Layer 4 of a small transformer language model trained on English Wikipedia (9 layers, counted from 0, width 96). Numbers have three digits each and are written without spaces.
In attention head 0, each number of a token's query is one row of weights dot the token's vector x. The head spreads its attention over the tokens so far by the softmax of query dot key.

Query weights of the head. A number n stands for (n - 500) times 0.00093.
q0: 564503478591627627419491494557330730583555477456374490547419452352520554321599565592734217393509331466487419425588488670412639503472553545269353576401570523515459638539594522368299535325557411428310452574653653475409488646601405643381550478428438316421611631481552478330432561356405452526
q1: 468533500403432440625425524392689420479599464584523676528562417645500542727500429534181735541488683540500628616315539442632536566398568434737420389593424451506672462404415456665596437709386581572624669528385343506516537438534531357566413509581415674579465225478429484646494497557481533429
q2: 423541529607574549540599539489540366542623561521568549545384456417472358605407589492387508419409572602377639519435614467597387652418386454703563424566487368449387468382405546542576427548462308556518576349339474476528381586534403350583606618462604733556359455624598514544472500634457598524
q3: 494572630480449467457325489378700450700422422614547462477594276609413532619482437458449526401514597492339445583379612415644515453588568489675582392560545482549558385468434315679711483677553585489528433642360553452616443381376506404543747575656473578557450440471511442566470627592428475479
q4: 612411451436510475411467526520444413403536593510648706467598716602312257558557548359642513623575380529569500701507681510583552782445581503496651580565603514415569536314507533705497563464296733678452540373361439656596390733406603410636387417525673507514570431298445626461574365602537598545
q5: 424416734518560505426468658521378532552414563505386508384513622451489257431505409523600572407415536454516413386617397432479663385568545510525511640516495578533534529522624481414411604389527634497447419706614627516451456623492562626394489449583575441294468558564417511506475329596449399628
q6: 640631580564531528401529508458547524546300489565545527325469511408603438671532386571450542408463389669366665623653604430382461467663512535503634487588658516408463524349538537448436487495569620471356452570404534339544472454456490378539599474593560585401473450513492529677670594578447578541
q7: 414469443613504332351235500441763530603480610558546604652356310747583403598474492631401609774527713436467486355423472348584562434496541416570504371626285705528511380545327456748785416569625576576584511683572662550621389308507366345489547569701481427469382391657529397591418638732442479351
q8: 503457547358565566593515526548359491462422655405484375488364628380584430398682540433547246317528448334607619473497432537467563445691446606653436494402523553463479461506581590271552302470582511440575445585534412450481679376362523533341295461335356437371439557614394560558587372417719529486
q9: 538545675552646542301490516629290349648438622239491551450477589459524393333643427300680611456399600602490503648675560448460379510510548335324384370443608489334413436417772575525497234657398533577471455480487602563458325319441526585561424375356644561634394557355457666558532658464676577506
q10: 598358506476569492437511437608430412426299517411416577723558666535596554355474558505562317621487457344464514567520534337497307452519476551404563395322440544612377444629535410305543570503469306411573426613647436508535417366302546588517464418382553443456565335404585548406479506467658500436
q11: 476318424503475539503661480407465407584544354551484582654406482639393441580596559701413704520557483466586540617431419506601543566517514572414468474497531488525744471409703526606366431397445433457569620508346656426369517714407548485503349419429389355434579377561446266622559532454318470469
q12: 535358545539649530344466533752534450479500487515674572475615380396526465430387592356591370525514337476417620491599480563377223648621741562589553534579554574418595509566516450497538494564715306589482478494442490561455557624566449597334652460444445655464650491420458453386480213323497588685
q13: 369687661600566459493612524457399336455576633518447382409599397594456314318395503568414500613291596358676536349293629543451188480470615421565540494461470401563670506531535427615435497618445553476585512581414553452563276286292538503460454537410494531535426473460575414685574478419537503483
q14: 715481561594718526643310618496516389580538545469493377333473659388512285685516504417839344124313422432516465519621570500407471500653382706347552484592674728400383555572359567565722519256484687550459579458504242677262347548393371686371533457611524500488472539520186696492562369384375459695
q15: 790622493560364453489442396392652356584575529425547546565527976688557423496308396614583358555500583587455345459313611169552394450422510636717616577469370558562352372542475701395398372579448500555593447612542526537507453425429560276586544524559475597478476345400453417399529666507628668478
q16: 325722401565781400511403539358577595569766563420689456487440466349493493455551347353451406517475513261450480470685250459376404477559491613546551330391520609370460383589587409468497456677493405410603377497701555526674428403615435592577755702465710415496381493584411551631491404421594635494
q17: 602519677590582789549426541409196507478381580545415536696494227613547520700693470362459671575591478484500545391707479510581514593525363645411388614535616567586748468576650519507490623423510416481463467570464364395447370420601362493406452316503513422399605391345617503371452451575545592403
q18: 339545579381382359604560640537540364441511590371491636520655473407369483479388545545584507614616772737680420623239481480694313506611598337511452456355409605415607447442434534521463497454436430377317595546381409714773497566513523615593657440468633699573459547634589554478378415408426666376
q19: 480579304608513446479448426517474337503450664490563717565494403631350363446650330436407359662626541379464549523625537644464580661558491610469357483532471473519238457510592421321553510637467743451264370432617283338568275517622679480598345513469558536462510497648465540710340537500381462700
q20: 334452592629550746500439539583384343679461582464543467461692776574328511370420638469870540460493621426418611385706262581500530535564473787393526507461713538585611561544586522353588640289460624471286288450497535674526422481648405668291523496346564475372434500601348667629551577404529552497
q21: 539363500466394436398383512532545571605335559472642364664509636552553506392516352540550541481366460611396386573525671413516389649463470506537387773553518417476402681747664592510297592440461594506549461419473500353300640589519441593713361401491467689330500456500503656589438659385439300679
q22: 626513422542301484536407261403290284387561703296545426563663470364466666661537349407361364567559519649474573312297384331490563545575431481472591688631452393440675566534490473437453583464581516417602446604571403366634445273448429611500418703500514416305356559443432530633634700560433449467
q23: 284544427619531388701539651514567471517270478381805658496434468514518457689489485456655535482546449606391735626422280640370455402507510493455371604340439448500655595698690518541507712493746696444486482417583221611547528602448596646514311486540644560264529560691531436553454406283599695442
q24: 696590491406623494415512539712549522521520294503564382570668407275456599579349604521516473613654491375609512388649532587448568529703692518435512531536615618538479396450554534465475543588389770585626565332406464251386482658414462565415559363506560457372509476628488528441554369513283552611
q25: 476598318469283466335461569321306540300624369743561504445655383577545641451488614580459464587530519385579315535713470786476471303419552500156496436617450521339650366682296587425548397751340529417466576496611444274337601410508224344563720314459245599649596641623655480333530657764480387407
q26: 355456494613606399480555518438540469488631417546464597573631434434433465226559809653597596522506559503546426564654352428518480479503581432592456428518533581377500485421337460536450337491497523580518516488601513342612409522494740269546612491503429481739547678661557609256385563372246418441
q27: 541603521624479476421491527438700463721603497178572559524681478440579578604466611378487393592434424622463488579647757581482468432527636585458466531328447404375317338491525482400528561549649341570424316368454434693452437516464402661488434445517538586292509546445587518314529456422666509525
q28: 430593570424465383365468280493583580430745347411559558468475570471188317578373474521402604532550727357372628457604392632486508662563402373511660482507597522558597439687478565590140647543366699603517646546658411673485623741542538536457680504483418424391355461561598500725399368527345510809
q29: 417629635633493484630420399290443671526507486430472435624271596393420466417606424595514409554592410611249436657450398366396607687625665361489657272563669546462570520510632365479336577704391566527419274391487496540476516681438631486560561743442451497475558554628451639303446630371352506347
q30: 456415434376507740634624639310414580340624641359364293592324638390434304533417401372582308257226326434507404379593621500557647616416772650462529677458617530439240536569279504668594457394608324610544399384523597567353584544448486587575573586422586475567435475589409496322487460576439561548
q31: 500694425598617664560552602732608553708640554521389670310552600607392585619486489602548531367350450503538649573563247550430566493644526420582348535548483737497521622332493595493327549472549277503567606301396307792374603709186646546427440430503475644354447656395483542530438479422493597449
q32: 416445577487701254654530421431462379397459341547580469608477639367507573423559496483614531596746559378707361514435410590262579353597590409522773435594556596445656446684644456411610656659386311500363600674497622510504357658560550559286449411426706380457514595613570438434443455598343334423
q33: 616532631574457679310457497493423497669561600629449510421611300643400463582436562448521503507306580617209593546433591486726514637435431427578321625513577312613444530446373570629358347385567832546561432343428417477607477442380461379703639533722347668570453434337529513568435612539640579609
q34: 487491479464457685540371449537708415675349590491483481340460683490462443484462535443578348429413550491361648435531865326583621536388515610451547356528548600497417423380433323529632352546541576494527374479422597506497409254497422437676682512426629509562431454258570587557645535569512618522
q35: 632565549434366500376448490548239569405340557487476484367622425602486441497423326373583581603475475577490385505571450452558478480531443482478439604523548355537445566449519624492399587440487833448669479392557341446573631459418541468639433511542530481574585398468464643656515610411626495490
q36: 600636486486445465347572495677536503623564515400564443531673366595549574543429497511535419472655436454392397550542365346319600454516571425527574350467514482402344388509477486652557394547571414542516412429673688464561368431331628593598695665556439458427483597360500376530568403545649593510
q37: 520554419443737487603523584563533594532572486372584564530419598382438402411540589487631454424522472291569500365401597547579601633461634380574631507790510579312592675466582480524621510562417349599484601578417622546244393739639308493253546579334696370331326461421516527511438328546281500524
q38: 597684670411398524565437632669544478509380572513385391324534584552542307409353219393798443525488473448528462412528548503484573412261595470416465465466463566407519481503539468507526427688471656588645449506405308428242450304420313442475588513569513462622263456497416592657500352446535527357
q39: 339513526433629427669461417404434357580368636230554500480464677759497253375417405525624657523398619806575418644480618353359587519436423462399437646591589531565585670443649510445690592415434751461550467423687493490483387537317624570507454480425661483438440516480516573670552533493612591396
q40: 355412564586613714414588558569589533497703399397460545562500579333577627567527586658363574586392378514612559459423450612317278577581573534327584575547371577511338450682623577432503470506449350591494473596525632599426544521679500506343326393506633467463410562378456458282550373424387511581
q41: 528497605347473407433304480656469605359414443541484377452537567387625528318402407694630417666439437396603376308593467507362518302723399586511367626599560568562356397673589462348301848435381547301490644473684463412429334361588544427414515372595756288431542407493514555526487507346393424556
q42: 467558806649430463372372481464500428572503537526450680442595539414603543640490493463709365529425614563516506382416369316378588411560467549435497647560497392625747703421527710571507590577523790478654444614726500475500560573472588744494541477365493545301520513484427578566578319479710349520
q43: 530370273503182538333513371390546564635557449716572571352422601497538466473346633667486550609550509564710595277586481402477528396419481503511322336634334545472602566527356364597778457471537451378544718516466368539452584408494279320546405388472445613621580421573468473396460726504437491509
q44: 524470568490515525364500430461428442336595537326462550587475534344580363577602604405424528611483443688477510482549580368634563520492398651426571526426430470451387531460391627600531430664289351531545463492466601439505611607639563427552511451424559627432594459366566391511502534629435599399
q45: 493507689586480553326452500604373524735317529592475507602568532440628395422531550530435483845506602627360281316527387398318464460797506586423287646571507475620658572612624731442462404503431585534454336665712485483361554504560440524394474593477489472356528456338382303481561381361689428640
q46: 458568506671439344468368529485491398558490564494715479673395428252662482408332564468351559562528514598441650459453475398471550588619486472626527503550440463329388391566280654546530358456557220521543599352412590526393526564546377509580456497708491539463605488420454482500362509352399359642
q47: 648503591487629686366421443490607405571433425370293500507238486702361349400745397430435428483377474712339579531628526363455340526361445775555468608398406576722528528384479285489595524438340419421483307483513612483507568614345383462245552497526695344655500411438473410687529613548452490372
q48: 551524553341524314225504091305335667488621470573560584492468614255253571402225696224232541562531496484369430398549582391364635441302562551509517542386444380481586455631338479314487714696363520602563659391654705553509464389492484475792403644520349193530508729830528492487492517767434354478
q49: 456417494521482654460478554301596600461604468442694478561400657503554654337572372542503574655491358656417346543380663462472484399624547535664578441524413290485438364528414295545484728742363443506595556461422557467612636490512482334583467451474416612503472423534503472507598648762438718489
q50: 592452143789454514675647546482695632398500376521497393575514375278519713366504500374451320572625479426568478360377418603662523656521537486577269434578360451456396558470451377481529421382573527374476742372405551425358500590599216423601311540603187631610460583514489482465287577439352655412
q51: 572374678545411652475552668285556654568589276575529586407503563491464694431373470545436474570316475349564547366389517503599599295589574595410453479555421537547517398631588567475453383709571370500545479546579538324618600446414330538593581480528408506546417642462497400421530467373412553643
q52: 423461577612493367504668485425365530218349422455568748396518381373550626287382450467374418602598626566698541582560369569358710378353542478269401466604623539674657279469298496535534729667409417321486462714609496290651632430478504557571544538475328398841621370508614477557458596604432196357
q53: 328500573648141565356556482481582591500459287622554515600555424328666644804273458543277757567574479562474474459384373614589433350617282611452473530585363438338459724500369579531674258426541477474493667449402476533400646442442453228515504362564266703422613522541482380468573706492706639409
q54: 489530503362503560350434527349339259490526561172364699462418468604478550248394388480442650563402583456663431479524467361403239410356612687519295408572608522474542545625695560354270465642359629486493705723409447452568292522544578479545493437517362619405334372304695518579477489448605433522
q55: 445645571673593424490694546544538548767425601403514571459525362655383279737526445592530393532441352626534409516465429516462523518627639319597644427643567349634409607429552491517430481541742492578569516447712650441507543497386439398289527509419566576388296588617531424548644378530449596543
q56: 427385705668225380495394327419643414591524495597261514544605432623298491192383413379635482446421632310522420540527416373553383466539337589424645495689311658323797251586656196565405629742437670562598608841492775382486613279669699608313833380382454401463626438487831366654417409642380288673
q57: 490314481370523544610464596497467563651404476503473510575416618196439443452570483452576487345392585615376421212536581634392510494671494525598329673458525411681425424672473431438507510425666687412282380409503443565660377554481449537395472322647569510338260431358310480439346386483553330634
q58: 563312443468536434234417341654176858493496451255401308623554574493376389605305459500580580307391678429344460619660730463580527497382558598342574334532532462517384496522504529588437584691412540648514644557605488590425660575443571423573547362438231504591585569340432635504514563400540632246
q59: 585636593563339703496583323332391364539259549385589581482622519835729581534640395408538442690752298366551547453518411593420481636429568545415666588719588424390649576437470536492489613547515567457479566339497402493504340481404673544482294274400906592489651352285457445390503407496478438493
q60: 566446366398548595492568522515401381345352449372404434353433434306328585355561504496639417378617471588572244425557682338674608522563578703520419592294518524407542523380633740464481182309466355869253573351532352448535296445378640538477459693586504424393477459591277588578450581512527572833
q61: 438746600611383425373433474493483617388625402393589541527377680531447535420311356431429588327510588447601291473639513521530471464513439558381541452497356617458625341590290514305613503628490734490643397543633504377318746437715553479649609629716528364748325288469473582614544573547415597469
q62: 628606580668446500322434421370518571406344301496591444562736451375576571290343332618566577541680398604562412485544521703334481249663364511343624560551650554521143305662691519380332633335410650489404391395559564369332341443572543556747409385367585556539634566326525426412490334657541623436
q63: 512424316488531565560182656496364423477491645393395362591469806525438182446423422562663616408380481652659432246700662402604597653445349462572553484571581646508420536578550400487524512322645397540561484366594474551409547686348314371504209464329675138224302619304233460340605541407724489478

Each question shows a short text with each token's key, already scaled and adjusted for position as the last token sees it. A number n stands for (n - 500) times 0.0017.

Then comes the last token's vector x. A number n stands for (n - 500) times 0.0086.

0 " |": 565515590615527417641598472573560374279719499581676481436604548349606576540548474521503459524545484451529432538418524560390540602472543450163476460398381349496262547573521544458443477472518460
1 " ": 527567543577552419529519531566541411296655477517720535423571581335608622538515465453444455521643545503542553577432584531363530537449577514262463448393422399499291565531558563450463495414528480
2 " |": 483567488602501469621569511581551383282749507563694470426609547327601606553551474503495476517549563528579574537388587588375566601439519461192487471393389344487263558561536542466430482462504465
3 "\n": 461541474545501496527573532517586396342652496493697483437563539382581569559491506505474498517583501549545600476383615530363491622450607553202508487438398365488235558581522549432487523406499520
4 "|": 473497445503508513511568591597583392205752516498692422408591567346612603542540484499485484508491489529513559547418552584389563673380485464177554455388455328513218557604521541489484458471516495
5 " Don": 631329401372491572481498627525576436344654502576609532379501501419556571479492510449467541491518446467501539546472614602457533569477403469244489484467469456442336577459524486489543501466592577
6 " Juan": 629428387396498615443518507595521535315578533548505462428575501438554576537502540444459566450480518430511518525483603637463571613457393499396464446472407416506296493500535507474535541488566562
7 " |": 566435453381471644483521602578588454260695542520622446427594544328641575566521507447496484516503546443444559534491705659436552664384426469186529466434433363501280512575496556472445509497523488
x: 592548450490464364486542459427575525592519465397364452482492208467623501445701508477433313845366493491386445545491339486416373440608631661602467523451673417699560430558519381372278798509265893557631430505631545485508479556409670596431460532427554409332308520428473436599544611506488443501
Which token does the last token look at most? 4 "|"

0 "==": 566464705625456430601676445598512338262727494531646427429675645390622517595539488517593402567519527471588513538468715576380578644404684565119520462363309221508178573702561592438569520448516412
1 "Career": 564559677676421415493749491641587385243744459656671497392643689444601567606492328557557448492465609498663530548417727737355640687414693543169712455474275238491376559584519499461594481538538330
2 "==": 469524541627422470521619429577530397256724484561691438473656607378647484556512462520607384568508536442709625483389802694376601643385628562143544443367309247500207540643546563403588554469539449
3 "\n": 437568444545443516490613539582620405210800485532751407411622582329646556578510494541532516534532530558597691519360717655334610813412643603044640460477448279436221592680511500391549496445469490
4 "===": 469517298443487528456593625536557339173753475544732419384664671292586555639564494555514452573511444548562665460426703654317624680339622554013537450396317237484206537638581595426534577442527426
5 "Writing": 574374199405409498334581653563494458191811504612704474379869639522618634518490462476525540459533365578463697532362666757427633606455555495271700453582178252608318552580524509592581521517674435
6 "===": 585444325339535579399531577453582370265646496569720492430680630372661527607534490543567438580552505511387553431455722680413546658403635550116537437339242280508217532562577621436575606431564489
7 "\n": 581429465336468606386513662553555394214821525525798404385610614328636574622500504528500521509546516436428488479441622703377621831378607625034619492447418306457234606627524528403549514439505498
x: 422630407516431319502629567454493547654523684524290386485472226485563402480707501632475507588527557655488527613593380479409482452504632722426419490340700503669626401483475478396441729393590529608727579598631467504265516486476447289511411492271505455469307446395611831445542615607470459608
Which token does the last token look at most? 5 "Writing"

0 "Official": 572529595524502509446541549568629519374652537558488452453596533513703621590446446435560535480459558456548560442396633567540529623478562459549624445392403334520394521521541519607615455438556503
1 " Law": 475669564536524503501609621598516564347659524611546476416588551416628605592521469500507521449463676529621657490465645592474566536470517533518535455403398354554411495446536547532557600432605523
2 "yer": 414585552542484554502579539578545489332623561598577471429562521378709616559501438446469544453470618569571601471397557610466558602464522481442559451432458328483351509448520541518554560424561480
3 "'": 419498511550431553451550529548561473336576550611568479485537549416669662528489406455461517460495521592569614496462638585394549564446508518506548460412437352534321532544482511557554523415565456
4 "s": 415465412418495498378549606598552394246721528610637423412497634276636656559532436433454478451519428566582580578425573564415609580444515515390534445412405424529362536513519565528477471476573404
5 " Com": 659367423377438527450512602479525500453529531586620558448422557508627612482487453543470527491516472395529419543498512565604530495477509503405549468450415508500434531446540546573578504421602570
6 "ed": 577456472468498527469542575513566451371565567477597486386413611519626661601511439433487503489602544379483367503480491577573536473523571441433636504497424470504359580404564613619555541442530468
7 "ian": 556503427420562572415509514593438441376572567613528482393468560426655660548537432401462551484542589418454456467552526625450613561432480519435542456375384398483341524548546567526527548419528458
x: 562487566423717354409492740499535451780451676333251443445509436652469198440553493575516174609468645501445515503400332541631378528455428436529485386537520518798378476515510483380489666503515635509437453592803458477459512444432546615574567451235511419541387429611607654563485490488685380607
Which token does the last token look at most? 4 "s"

0 " The": 559550604581600473484549584572554368301687512555616446466558571381573597498514484463464500493529546430540561473436675517427505553468544453358491456379387432515363517532560535529521494452572517
1 " ": 508555535546551471507502548549527423360572497470598509466563577384604590509472452404466476516610553513492556541433586530420498493445550504412492458435435449490374560484578557503499539421549487
2 "ton": 410583476472482465510564536605486403466604487540550528328551556450569662527494429450444558467616560618525595504504425547427576508460556559457570506436391400502349560443554575508462550449495491
3 "gue": 463508506497509484456514513544528451380573542509588484420532559442626622544476443435409493472537500585522554484436546517438569512494537545454518499432483398553314553488527571506489522467529517
4 " that": 427442460480474531456550592542598375265636525506598460443521582333569581471521467430427505513527462581562633538433630552397537569484531519313535481432487407504367537611507529524496485426529452
5 " ": 525446467443432534444501571555546439327589511485621521464556569376603595504507467415443474518603455500533554548426555501411523517429500517404495455436467453490360560535549556487504510415529478
6 "em": 596429442464431476492525563551522417496611461578543483375504556379580629525533511434475485492593525436448441475532491612459599557394476587454564471439417497548390453507525552531442556461461541
7 "bro": 518461469462443503466525482543442529442497503506533481426484526546634641536514449434400488511606541422467438515503420570411592499416532599517528524461453446546335539503506594441452554441463553
x: 454598226427506436476579544532628393675466614355382519477514456545361473477629364519757488462310582486484420501361544608615517586560439498533433405420667359512423560584582600310505268446373812509588314418418423504586671524490582633301424404437448487380303259460443681485573392169419465502
Which token does the last token look at most, and with what share of its attention? 4 " that", with about 30%

0 "s": 608594567558498431455596576576513414295611504565586426350522618337651664598491398449457465482503535475506670509459597474461596542499640495406558460465442457517343516476513606491477468413634450
1 ",": 587626551636539479620552554529622373182682540549621469400668593379606637547544502476440472485568537442575512556398583508380519559542502483272512456363375388497286529525531529504437535464497481
2 " workshop": 451613477582467481415623509599530411220584489656627460451558607398627655546526476489413529512528602626662648554455628604363584552478580519393535483356413334515319482504506536457504505466506479
3 "s": 386521450533445445472613548599548415237603499598679441416559605340653651531518444471456465493550535626599664555388629610374562547498559524332550465442413375521279504501517583478445505424531474
4 ",": 394466390530466562493562590565616361162703537572625481430629588390593661560542496454444459486573477635551658564397649540381534601460446470327536465337361394497317498543511500521447515474480451
5 " semi": 601350391364445469478497664591568393407599487633597538397516577381560627534500568520419516521607444467477475496498467613380604495447531555423502498390413402528404462515535570486537522431511483
6 "nar": 602444394444442507425429581599480472428587514597551435494396568533607635583512539468426539419617508414440484477468484600490588616494503544552516518370366394580428500470596584568493511470531526
7 "s": 562461482415503557469532539539505421327495506594615428396559588392665683560504454468412469429574581353432454435458557645451585601519503580404600491495378425520308542393494600513415514407542525
x: 386742516421545405492710398437479383741462651401435457387662329563471557503586568519662243268484618391636523485588356358460416442479472532481405467342703445662232573538492426519371411378380788576535454339428480447446372379288542613596597467323490419450366620424598627607423624367530498458
Which token does the last token look at most? 4 ","

0 "s": 644625590577497408440629601602518385226648505587615401299529658282702720631489364432442454476504547466509727512446629466448629556499687494375578447454423443522290521467517642487469457384679433
1 "bin": 479582615451461543350530535529493528233611556600470478331580603444675753681487408451433548470586531503545622461484502412531596551556622472398597466314457460528329576419473598476585526407591514
2 "der": 402560576480500505390641476599533454199547529600546446416540635330767741629523390358348528451506572565605638483449588491415526692465560615356577449416372345491361529517532663515562515384500467
3 " |": 423543490601482535584604524599595354148761575579692433409638574278688670600552420467478456515512557553586664538338665612336567633426482480119525441371374284468186573612515571460444465443525436
4 " ": 431449493468452498468516644580601390166660481477735520392590588277688692580503431377425470528654457572552641625365601529313528548375519527224488424395421378475248607530556610453453501378555467
5 " |": 509409394434458580569545614578560362187818536576742445392649558257654651596566453496493467521536405547469688526362707670356616649383478482088497466374351285466191579575541560457410465447535434
6 "\n": 564412445386526595466580627524592362265695502476761469421595536331605576578484524506483509535603497490461599492380658597338478697411620588077508488435363331480134587602535567404487534370503526
7 "|": 544474494432438585479543680607576381098854542490765388379631589286650643558554480496481482508475511468427520545435565654400625768314432478062574445347431267516112580640531554490480439456524490
x: 606677372484489334467416582455590480718621445527348425373575430583506358469696519629448425709554504450508473557430349511412460463556650672478459518290609486692696524641411429407317709412347621591630617617661411571432669643559365551547347631431642478385151407313473538422490560650504451592
Which two tokens does the last token look at most, in order? 7 "|", 6 "\n"

0 " had": 654580658646601441556591488686584358150749510495679358468525599196616592444591442410480473521497535455506533608409701546231607602484514411227608436483495419470277592631595509501520544463476420
1 " performed": 581630653663497459503612482683545345228697561531698373511577612282674619455594434486436479548527607508614554670394659686236597532486582448242638519496468330509240545551539496474550487469446393
2 " on": 507590559575523482461497692664599391142659548521644349492544557258679610539598497515404509519481637621597612695269679546278622641476586419173629483459474299534263515545495462501512394490465415
3 "st": 412488533562512442428514581599573403361627446504666466414399646362623610461556495366413424494553537624564662610406607665313577567497485481314614478426385305556400618291545588441441470504522541
4 "age": 402465433493513519385565472540546529194623532569636392361496604356671653605492443437499510481525482606594556544340609562395637684473565480414623495398379359549292496462532620563470551453463535
5 ".": 550392412400433628487536614567516408280718519508668512424588647301627538492565431479470544494511431538523614509386657557420598674484519571205538474431434306520258564577536567488471570441555489
6 " She": 609382459358372586387544619592546503103792571539749436386443597295506579435588496478424518477497513347444528593473565626392561576494395475289603475426513464487295656505485470467496548442602526
7 " also": 604452408300485643421505703569656418186704514479711426420489520280555533405567495404521581518530543442415591492488719585304543617442395423199640472529493458456308530653533478534483530405503471
x: 536624327420501254658561575392622499474640516240393327380550281461507455507669573630403313427471563374471336407397428676372491416333473580444322502516453622542607345591404670520402620478485528435570537469763578423379428548557637603521587482417459317494307396679521601594569540558477252368
Which token does the last token look at most, and with what share of its attention? 6 " She", with about 60%

0 "hum": 607604626569338506417577464529369559542507534588487554344645582505601635473517446478496535512544638504530641578536469547635634621555634622513627467428388333539283536498550608567519564357526446
1 "or": 488582589531376474450579469540514525333521547610605527376570607391707655494551441407408542480540590527584636486469551527521576623514564574360615475414495262498296529536499592497531493394496435
2 ".\"": 476585551576418494501563540556531349317658569551713541406657598336605574513537394464381519462473602546566677505348644508340582551468562623223524483388421316465279553605523544473532515405522448
3 " The": 396536420470563510357562658586608341150809525532718434416579580282589647481558498443419531483510505609616675607391649533362569624425528454228545449374410349503263567612541529550509460417556447
4 " American": 445455378438504582364516538687496414316719546566598474372681578342555632525542463412383582463524363597537678488364573649344576562425477486368566497394323419492323477553599560473515508448496429
5 " Law": 698271336324522514390557665600489579308667506560579466373640574356592608571529502480461552441488383490415552500443587693521571507476505512490569478392369371603343471423547553498530625445624559
6 "yer": 669374402359558617459514563553508522294652558554594482357623540356684651554483433414443600420478473443482556459466547683489541632467512487417584467425408340512305473431548564499513593412575519
7 " magazine": 592478439350489617329494560533458450239591573593673469479647561354706672530503384439390575468512588384383475457489463573408651612450543557420580459393430325505248521546534505509530478423512475
x: 459669458581508308500592552563600321477338558392281307445527336562308288454670389440545320636531584266540464528461320595498456478462543496468355479511641417595329458598425546270577488527499706436606465668651386504437627259381633536456521494354536373492200440637514544504458464564548346335
Which token does the last token look at most, and with what share of its attention? 3 " The", with about 80%

0 "s": 636618585573497413443622595597517391241640504582608406310527650294691708624489371435445456477504544468508714512449622468450622553499677494381573450456427446521301520469516634488470460390669437
1 " |": 573547577681501449672606480584579362180777548570685434406666550299650611574545453497497444527520541453561500529345590594358543625455531443102484458354359316488183549603540563443445495444543455
2 " Ru": 293629495416562544465542702549513445385834478584554518296593686293543632604519531454494436465593509648657723619505540634453554513446497467401514425375456569556406534402566539497519603527628590
3 "dol": 399474527451517536481565443552238622642456568492389550321487591568413540640407551472515484540661366610569594400493414629595578588472583405645541481583347566630464517410574640420515635531618577
4 "f": 406479525501465524579580530564643467364486546551584508364566623365697607573508408348363472526530443637632646482455603587343508563461539542247535470437435403533271522382485662517519610467472592
5 " Tho": 691289451385446541487499623493523503389792596601611570330548708272590663534582446558399494462578489490467393524470473622614566442440464526423558453470520505632300531377489592488467570459698624
6 "me": 649356420385592571448516707486686496321683532609591496378494582292534584640505554452437587521610584384397393548536599499506550422518521465279467515474496485554217500429524573546529663366618637
7 " |": 586455448354503663488496556565554392200754602594663430442620585252659615584551452469496465514503540454425573488497714666394593656409430492178515462376378322458212534585537563489447502452524427
x: 512562309468472374498607439411582537639605501439318509405545274600677394495689569485416271772478504525396478598573358451499278440527587688528439403403519436678583409529452295416427767499287830441536506527731510520453550533355586553508462566394686525479272561407472412637538638577537397507
Which token does the last token look at most? 1 " |"

0 "it": 615657602491478509401600453632472487335509510567574383314373663233726705716589434428418438468536584490434673465473517479444596591504460528371591423396435394533305535418541603511488574402515488
1 "ani": 523619619584488540488556446659494505290601506631534372330490564280772715595560460396451523475494631511525625463425580574417598645475460583445527416292421361541289521511503596482508521375549471
2 "di": 372561528446491537445536587617562628301562520520565420378393515246746673662618482424377560472506564614548708449479535558374633588333451595511590466355484371552323566519460614504509465385539450
3 "s": 376415523319461444372598577678509483239577513599554384382397558248713765574545426448412470474555423665591614593446568502424654638453450621450584363553413420555303578520492605519451375441536422
4 " (": 382458471483415544483558699583576407165788573529675400341659651277693711609508506427448481464492464675549659604438625630353539660362466485264517426300421321509230543469530538546485568389525472
5 "1": 538383462506413457544541626606488399318520584602669558434654677409590759571495359464463470514629452467615567557416538601404517531478531493322491435447230459510354559421632683493419537455516433
6 "9": 575395414523422499519468672655546471220713510546644490447550689266557711451533443522505502449629523434475622497353613592394521580483464548393516409342289445618328558372621591521406551443507429
7 "1": 438522422518481447572503515562402373344483550538535538475517653421679684340614348488423472516613544426511515392476473525416497475476514505467660427422376430544343664391618634596455577402503468
x: 527505421365504242498616626414670352615531568291328558464780561454513387633654357388516398518304628472534458548453434326484548394213395721429360438373394559638527353550531532452392458441497604422583522445605368697316438476548446703596534607315456494519449476430583458461615632538687508606
Which token does the last token look at most, and with what share of its attention? 4 " (", with about 60%

0 " |": 552512572592522433613578478559548399322676499565641485449584538379585561532539479517502467520536487460523445530434519548412532581478534460230481468418404379496309537559517535466454481478514468
1 " ": 522554534562542435523516524553533429336625482514676528438557565368587598531512472462455464517614536503534543562446568525390524530459562511309471458414438419499332552525547550460471496431522484
2 " |": 487554491582501475597556509565541406325700506551656476441588538361581585543541479503496481513539551523563559530410570571400553581451516469253490476414411375489310547549529534473444485469503472
3 "\n": 469533480536501497521559526513569416373622497494658486450551531406565555548492505504479498514566501539536581481406593524390493598460586543261506490450418392490288546565518540445489518425499516
4 "|": 478498456502506511509555573578567413263702513498654438427573554377590583533532488499488487506493491523510547538434542567411551639403488471241543464410464362510274546583517533491487466477513496
5 " Os": 636362424382439558511519622558494469431648478562587486395602548443567570557518552497470523482480442462480483551480523613517565613428470478348520474478440483510382480487535510512499498478567568
6 "se": 578422437459498534520517600549590522429561516496533485430537550453625591590475496453431501477571561430495428549476521527535465481533512483411504506484438518560382520421522595503509549480589586
7 "gg": 513475485459528538487526515520560594367548485494570505363505549488591587581477474444464516466547571424480438510488496599521558584492480492374562470436484476525363536401504596473508525490520540
x: 551704533474593420384461424676431536592300664641574379432576553568477485506625525477654350520413532607555294507458488418604649560478497572622519627530631415603408421364463633508228550306608914505628366625830422399519445535505596733355626515471559472378450283446484655574609585477425476489
Which token does the last token look at most? 4 "|"